Layer 15 of a small transformer language model trained on English Wikipedia (24 layers, counted from 0, width 96). Numbers have three digits each and are written without spaces.
A neuron's activation on a vector x is squared ReLU(weights . x), where the dot is the dot product.
The model reads these tokens: " p" "ain" "ter" " (" "d" "ied" " " "1" "8" "3" "9" ")\n\n" "==" "D" "e" "ath" "s" "==\n" "-" " January" " " "1" "5" " –" " S" "ir" " Hen" "ry" " Che" "ere" "," " "

The vector x that enters this layer's MLP at each token. A number n stands for (n - 500) times 0.0086.
0 " p": 587284466558481521442551543611571530598576280587351562373502527575530502659474615607455725364356539288398560421462696386531463445455604316651496546492430451688628535377743501536363600343562525516532406440332248581603497418107565453469641574429500536574546448201791352505426388494396524531
1 "ain": 511478458595454518406685651479565693600587277674397490628491673535398437371494444646427684491374496367371622536559735351408616417618501370399569705461375176630486647468697476515326619372387417536366456540390435660603250432423515461680602444386637562664447406336496612420649463483391339449
2 "ter": 262323606578424433478737458484522608576528331612316514434557523244639610522389614675413612413451468392311560488457725512501781560601547386661653584598576308587358687343575473550247481412398524502332492547452405616517482418368636438629543463344760467500390364376487488476463432378569294412
3 " (": 565416552540572556344872497422584705438504319430320574452628438298557606620500439559451600407296579394437772482520667309455512537508454358485603757646617422662609508324611556525359564484571433332494417444401182515580496327325569555551624475385642602532531413309644406539446578449472490378
4 "d": 422418476432582360332751478587420463422699281600520502457520583386588733685328406635296530342415373328468520411493565500312413610541421332712606519649562506431604409329460345499413670311537661437479511563478354601395284437397544461512840465382619542443490471442577380427572583398373379321
5 "ied": 450532489356381412554555508507495582524552287552365302529468724570474639712301472503202578509500310465404723619535509467322628423574426412633575568490600346531643569409625462629349535260282545414480557373385177561440420247482543441600571367521594563673459486301464385345574646442524487393
6 " ": 469454604432539480379537605437528819530721448566282541607568583354386477610442665493319571358464633460339673497521704511380539472516454323404595671592666437577674493470603362571371547414497418449496507469471429643414399336277523394618555685437557688491625498228479378344629759407529501243
7 "1": 391449572581510374524659623394560571546623219617433610530626583551421529594337680532359678272475440477240686625635647639448461569500377349458663585617759385501569445345638331550407412375383611346493619536461354558368544475424585404539558602445487618508561354243438396409720681510592547366
8 "8": 442486497490560351557630620415513672596469454543337598532575628682409477628324500547248619356525288436306604640664599649437424493473417243413650508483584388575424534417662407544348368441483656362416638504368335569472513364404526338608472626448599539202514329278296399404545629554424320368
9 "3": 491443374587457466510502530415617701539673448577262597404677630606439539609408577658284662398423495436401730559744688732461494482476332322421723407606645342430572633563505460478386520400517503308462614485470485631439522335523499361682515701486521607270567246362380387428514428414513423339
10 "9": 411341439374501370567706526506714622618675308708245350543553638451571395556384646585406597403363569369397653613575649612422461412475481271518640727584555375504554570513611406620347400495483532401469569449255559561548617276577480448754590667477546666413468396353414331417481340424520396461
11 ")\n\n": 594319563348361473586721460558568544622509527519507605348591596326490388608475608498419716272418524340428590537679684394605466665497465436485503441644553355701462651363671627514457620514476489384541557632244290618540515348235475477672500568616389730628546337324576521345456541331573347451
12 "==": 430426540597453511616630603593610470661522464539300457442584659401469454699504387526508676196514607178537514400552659306499616548387437522542588466551593460641482534456590489405316548442620456422635392554280392682556345363317499529538726442458553606582612112262525427417523534423632638459
13 "D": 473367534427454421438744601559604568431388360588386589419420528369453658631514527525310427390313425398513654317495685546610508560590424332750641560683431502601538496237562267478272592369547658418467491529426398533342314483501468305459861500565481495479294404466515358494604558408407398333
14 "e": 570463478361440544400659574473440592395328440616334270364449421539449490521385521730421593444428496457292786451515517521527439602415470299562635478624530340631478611517428498504282635316705564388534483559590343718421501326553547288549899431436408636380534488314561541554608522509552307354
15 "ath": 543490501653479401592632615573624690730380471665440453499494634409297429524389713477467601312451402497426566581629573313330569627477416521620805453528519225580507550504648323423216480523319440374338509645498521503459564296584616393656556592368685429542525599478489514491417551463449198360
16 "s": 466594660405418438571684611546383514725498255473251363434499437291438501579580473648319547155464360309298564602535650447417651462504419389517583604634470318656431585368533438495218629437535630303473542501469436469349440372549490431645585525404677538561430423451404494314461429403600303401
17 "==\n": 617327514392520545616805536486592577692507548471389506388567529407386570709594621528564666459290529380502652535650714429658336653502463574574618455551561320676437513401713589589447503462561575502457458537241257657476564370334413344802634580599450605693409353400497522479488413421575335470
18 "-": 431481433690516238551586363449490546637299393521518360313470637352576658618362562581497618352570512343402679535730519343436390577582603548480666522459435491575616643304682505447292505403652434369586500567397317635569531276343440376531746404574480701654464571381458463484399534276516374361
19 " January": 303326544518400482426545575477567713558478501619533459435339653553541618663341496578139601389372361355357549528552473244396609414585372540521682431597580541585501733620743516585245438351506552356321513461318505616398412369355440344646543578546473556474422531479547463473560356480561442205
20 " ": 455287587509456412449550460439581826524635430668313405481545532225395390596526633527390562361520642502404624586540590342512525506619385323465501557528716598698611553629616487573405416441481427364448583542411576599428381326263535358699546618504523722483537552344442239271575670369569485329
21 "1": 401412557614371238561693513433566621496527141628528496408587604396415508688465653584375592299449456543233613657650533548464463569576368375418571584477734439582531599476613459498479349480458642272403658635397525610438511398328531384643485578518475680542555421293436323448703653556615597362
22 "5": 356448552666318299506651511407563640500399390505437490443580664425484470707407542577252631323477395449376507650649580569531409498577391332405538517433585423639368671538622439535377347462640649374423608562439529574500529390332465251634417533380605663272547399315159355426620521544457413299
23 " –": 403376456555309275579739462555499553439487395599302332406649663218572570697439619572340606475556485424248555628645576464362312518472430316515607573553468546614677762504498577416306353460553564465530528491406315546432596293355443510561724536585471730605452567441479529605579556359581494342
24 " S": 535374624454440581365700661456511502483498118541494462651484577360360401558567450503363583215399499392251438492642373560465402489407460270628642558679563513623456606445606229556206554483506528460604506410604380548408380422365559385656846621587481655544535440450515441493562534435448437439
25 "ir": 617268372514349461487547433464505366446588430406377557464476799335530597493448555627465433398509467520420522366679369437444572635586543547581616657660522470611479805296540564461268261423539625403370551582681362592524491217373463436720670537585499718527402386474529455469694543298411529338
26 " Hen": 542366483644507625521471615535491599422644316669503377435511681518541522594483428554302647380383412482137512399560489569319612453619423439665567540787504379523609738516762537483232503366433559391493567499363413397579389344273562582701676531516461673426468582329468507400535658481566360529
27 "ry": 371384531520395531453680650494507576499567389599569355581664596354507565506305643560327583380544530400297483598596357492402609509552320399648650466629448263666575710424548493542329456408597474376527462390545503664475445218470694399977483520478568668448415479345340475469561580450451458405
28 " Che": 319430561561434558377597596574592772512597354448552346518531564513451548573387516493189528296458521315218603281489426514594440617563481474622629581683277238597683613595548521549297523457515435421553598513369518544511320374317578539672725606398507487405394515356406686417601402611431371525
29 "ere": 409389575558400493497571530462640521556531458748501242490569558432546555340340644575303564432415547480245657544543407559518649564558384386646673458734631356536389708542546556388290514507340441296404496476520556742463512426462560531826522530411621587404305549223359517517564528585529308340
30 ",": 203348525508397472634763465544613737441390585550481387458525476369662758523507457445521643399398547409249544603672385402444378498558578233584523512708413393672515627488647468538377426456542440363597482441439310657534652269387585480787526574381584639581522487498480441429621439420504564289
31 " ": 293295479458592373487597553390584755520662509549395465603519545315483591553402540476429469334332607412347598577630602405415478530545455342520631513718624515762632510478421456566413532421539354418454349457433500726469412381276596496589599684491476777463541602266549493325550675281402330290

Each question shows the input weights of one neuron of the MLP. A number n stands for (n - 500) times 0.0013.

n198: 419648432364553462385396506590604397623526426283568350744264455604642486585382468434706418619452497584448583534315517375547601530440412465533281454677709513514564513346366751403477480490644398478604289460459402353579416458481454460417619581455421351297544604532441503396625519565516588421
It fires most on token 31 " "

n257: 442428475454450598693626465506454600455420482410308542655536734344678520593622319417699444574482455620397494457451510603735332717542363566469463617639483485433542334503472353565549560563666515558538422593391524482529672558512558563398602471400345470373438450461485650460509661418566506636
On which three tokens does it fire most, strongest first? 17 "==\n", 13 "D", 3 " ("

n108: 445409408424540476500439505483425548508128380408413435535481505461627621542407495468342610559519547615632574707456564530379594382570542484569289606532456579581362511592551482568598411541626441521409395539483495362489566426353528431601388308673425522610468518594500484478451458450356517531
It fires most on token 5 "ied"

n34: 503617538712659503521307731456570449447510470520605549422428676487576550664460455707469555655484721521497452402457497656594280466637553388450330638558506353483546610465538590504799673526507484677574855574468652346674594454585571421493532436507616656523380546640462418620470489433615507381
Its two highest activations, in order, are on tokens 26 " Hen", 22 "5"

n463: 456510466475532526599464440734387311599396480322431656426464595603648373280608603602527519436634621514609500594404372503410656497590326500705537480432383464231617558434387598684563503484693342309532556550378494377362693557334413486604443462769568559509700446426298503520526542424533607423
It fires most on token 25 "ir"

n156: 258624604560615594607574289497467360364544454503433585594565614493587422453562293442428568541428298521702517509493353472337473418435572305627367466601684615531392672516466565464567649411503497667451578402465523471665677609546311362602401516609522182428451540477420668430599662529444702368
It fires most on token 30 ","

n175: 448353468699432388536550617542365500487404520630548394530570528591504348434440372379241602575423326433527590407456557478553206596698579497618342251576572354595414625641524613446653598520360385516366451534543493331350811465487616476407273565547249416535648534546455430514600626439583571572
On which three tokens does it fire most, strongest first? 11 ")\n\n", 22 "5", 21 "1"

n77: 296667274487362503607380510496493556497367466357375636557750379586504500598542396433468420633568561411390489588541558478529362335423367336331433556460513571327635440493653542327538403673184608552400458409493196459503425550405302468398417271435322373533389481436566435404568307615412462416
On which token does it fire most, and how strongly? 8 "8", at about 2.8

n446: 277507545497449199266589507666478691393318518500753451521472520593474519461594786493683434329620393429618378340493353674489453452475342326529394540612667532440570510544374543703442593588649728588385456482568305331507621481493656441465362289561608457593598690644380376389504451534461518383
On which token does it fire most, and how strongly? 22 "5", at about 2.4

n418: 679543500534404579555571519523403437490631561457623541383440497616554424384615516506490475582656430440458473396574382574416490605509467468633589565522214293615563311653373566673425487557372188586431229431520475595531251467519458557344376438683461657438478373532602500319382533645529643654
It fires most on token 28 " Che"

n556: 396735545505503366543526442379558597646526520343442514472413383382473408478564648514447438407474540461540343525267440598374569456508465659641521494517562370356354480470515652561358344542526464522453645407367570446369593391511506375364207400551587517517545518525456565445534414486579523705
On which token does it fire most, and how strongly? 16 "s", at about 2.8

n532: 570476634599500457534725503455491271445417546589628451594469362471673649255427554506464639521543436557558548577669338468552620426511560546526464471373500408424494429724488581671435494660520398500463673506574638546548573465637456642592483604436574590611435423588417517640304574361468579447
On which three tokens does it fire most, strongest first? 29 "ere", 27 "ry", 30 ","

n322: 579592437611600460588392540695478636610564325465551550534379535370691537528485497515629537494572513424427656548405470532668335429571357346440565318549615578603441380729307645192510437572566429662577468568503472665445387486643634507353457402670560484585478465358669434620465371515335548448
Its two highest activations, in order, are on tokens 12 "==", 0 " p"

n398: 484598726609510556515459601434252535591469457596655480470493450456578402511370691556625540510624534454682594419707511369451619338626522544772524558569487547440699335577602443482688489433369580638602295514521490377520485500583339574513259523288347561462599525705228420710584350571537517424
It fires most on token 15 "ath"

n157: 459444500562484431573555495661546517438670607347435483436684278454399765506473564486567409497517534642330474595471634463601634523436513497440317526478519388488480519449547664439414521590562511465318618483341489581550472537648471538517341415494570274685525490317467528617463381492511586596
It fires most on token 2 "ter"

n89: 577538392516462471482408593610584373467286556486462474533608401611437325632597568510562422435493447549473631452678668614545416507572560520638633530412319434472500477440396431514497402579424268544607740371440701352312471293526480497278555374410494583268732393601666632527470446615741716551
On which token does it fire most, and how strongly? 9 "3", at about 0.37

n453: 369312529454434620430462385458438405555618520441562557473416557352425379519487640437409573531480405578606616520421543503500387493406297700483710465280506675457376510291610474372531339578398322435400550521243420399520336568416590667303500364670671384435356503751477476325595509503605334821
On which three tokens does it fire most, strongest first? 11 ")\n\n", 2 "ter", 17 "==\n"

n183: 389611612438491340455601423613389406568603341536489315357442588494500519581494390581622677745444618460453454475545562339444396482517548541375336512468447699534500558435445417449608621474503517695561410567305578529388710541541548559624440560559587263433436408436383544557727576494573461458
On which token does it fire most, and how strongly? 23 " –", at about 1.9

n176: 486472571616656459551426343640375454441548565461406629485518461419543430546417416494655468603429739435524482599372478538401610421421349544598373632451614579456678546508577478478539323324626581528494487615600119506454368577474473574397603489568620565451578484456418650664509616503491527651
It fires most on token 3 " ("

n441: 630469393390396597535454430514311483635711670309371568448390531646476560540494510660514523711693520328441690478404542439565536476610587677629547340452429572224626358277640515606553555581438545306462411480594426432295557372445563473448589395480419549457377569448431689470582579661510643682
It fires most on token 5 "ied"

n524: 497570486390464643369569402594442500500507466431468567537577345439717580418522473348573610576483642504493602322394489641265381743437369304394493693517564456390376334464645538660373397500416673448543477600335586470447385679681483496396562280652494551683713534337630618244490387555473418625
It fires most on token 3 " ("

n138: 337402523482506346510523576494361506440519394510777531333519468541674199517627442310542451558559347516660409320541622468612528349657506547503448503472759500451379623431353571514436477416366411563525553571310417500567644522453596438444397549465655648484540500426587475415547495769699459558
On which three tokens does it fire most, strongest first? 21 "1", 11 ")\n\n", 2 "ter"

n382: 532563686379632493457602658490251342533442477357548460615470388571777263515434719386631392582493477626664631561672623586391631545438541507497730446670585566465490624388423500640710468649467500468588462773684484507471467578467514563546329519447487547459346423438539477258553460616305368514
It fires most on token 7 "1"

n230: 477564621500523417511648605514524406527448544455604271490369402473425460560372354563566810760625344571520342390414575481429325706651375602394346548583516564457704277568366465496831479591541597406317446458403523581560474485618417320382585579541580442346487553453605720497541427454392310503
It fires most on token 4 "d"

n37: 523762414451427571513480717525534612521454446379483554488578458552446507423363530391422568643437415500479654561644602486459280295419397567390375713464511437280512366573288361529657497389449512341423408584506387476432762471362500405437506317603463488455497520381424569668467575398482636466
On which token does it fire most, and how strongly? 7 "1", at about 3.9

n527: 371533466458397560475449618365600473552408460556386586480402560529436353625598668664446691455584549737529518494500736521271623384354429697535542494375394560552426360358642440513441473431514509553588529503636681523387592465557535424405449480544470643508480567386469509690428555391480485696
Its two highest activations, in order, are on tokens 15 "ath", 7 "1"

n364: 471545392309442500626485629424365579553503374605542424562507519530455450423497281432435474493785620734320690503577623589682419654520320277507534483559556665412165310663455384654615486543546405497480459616489529503461420523612547517563452497267604533549729635415622576510683543417407581469
It fires most on token 7 "1"

n445: 623565531560399449376539576554639571434574813450519406429642564364517345294707558433507500503461588418484544588540379455493523483464466500636594540346482549466597458748708648617543552364533732660362641430444542532682539537484517756542497487592714658563416750584538467550356371494679453554
On which three tokens does it fire most, strongest first? 20 " ", 23 " –", 17 "==\n"

n39: 459449511477419534564468344453447468560446469410631538348458441458463795369332328394431448496538595518324358487479481526699535406503536357401442496651606552434514689500109451247845368615608434594366310439440339621558458327528525511238425503454580493687490452590591615443514275591528707532
It fires most on token 30 ","

n148: 272605449463510442583429517691584213308575538507543791154562337416398429607533360378450374482424528460570565260588754751526518436617490570644708532548425749551510346547569376643504705476472431377558579529448595497442511579717532660438500571479530503500421529623423552472531527678465656493
On which token does it fire most, and how strongly? 13 "D", at about 7.6

n215: 373493635549552573361375621668585601490407386656767668460624570521532591396682513543343616497574321468469454652408686387354380576503298497483590483387589430293590344503560843496438475554446373626444450455622586463510485427339596500305375484730564391521337516583500567694388468373456479392
It fires most on token 19 " January"

n95: 639406472510506582453391581652341669349579420627526510579510484669356410496528520490369710647607530535550514548530564630574585610559392346598579548454443590373358372484423459431667757543570526436556564606350474497513544700397517601590455656319475644766609328694494553351470692284437510737
It fires most on token 11 ")\n\n"

n483: 521455432325524488473307497519582359609351485532485654534515311635656477661520488442494470370355379454494481539437523440637456404494500432412538320381529595516537582521523593326601419445361356645558717351556251678446358532429636558339521491363312428492396394454389386597373652536555667366
Its two highest activations, in order, are on tokens 0 " p", 12 "=="

n419: 405437544488712419373438645615442592733734677598650627437528476358634346496509575584205412858598573460574639482535510538390580477390413446664369461537446611420698388534447620552558510525462704418534371474361478491680601506516468500548451531401452452603607509638537608452557590383484529493
On which three tokens does it fire most, strongest first? 6 " ", 4 "d", 31 " "

n435: 460493532694444473311452603291375330414402480724681367520432385729367518508384439564684631384462548428476422359552572465478465313334461610510391483342371738496331439378539629600465453493674328451376395444445530347440744461459221436473643397452568562509767522605520603427527482427371629335
On which token does it fire most, and how strongly? 18 "-", at about 2.4

n237: 467487315367382627561518540445589458743487459400679384618444474506394398333607506568539531323378579414639529413481513555659545138382399535608532664472352384536363432660484571514452589653572652512525632455523500700402383607603635595491366647601494449423680584485545393456380381503522522419
It fires most on token 16 "s"

n356: 428483667298563698381506424419441523386434681314516339538564497759442679518368500421453452603426520391526392494379589698435493660369392675576627483443518558654561490201758534258566466474474651503459445530701405548433607537568556558562468434591448513489558491350669416385464637346594566537
It fires most on token 5 "ied"

n271: 331352543720533586620497317531326622470572450652481577357427377411716547355595550474653503438608662553561472455589625478450507618600490645558368507533402333479390507384468516802606387801416437661503458583554493440464334623396686525409569362517465466568623488437182577330497506419577277597
It fires most on token 2 "ter"

n537: 520460323473500334511399473507372464419611521281378322462576332617611481438652586383522358507521388308655380608450522464522504533646400458599251665493417521496514514463533553538482832406066424584503476558507455441449569643674461438626466650648540588306417558458777472578405464388699714579
It fires most on token 5 "ied"

n51: 396369583617445479450407521392449574439288536394369553634461567428334527389584546563618563298611389677496612462250360414519511345514473564678511522328284351583178359342586534384526444600400235620563508588603444369570496600450507328446278469486476655356317573285635336587518445711699555654
Its two highest activations, in order, are on tokens 2 "ter", 0 " p"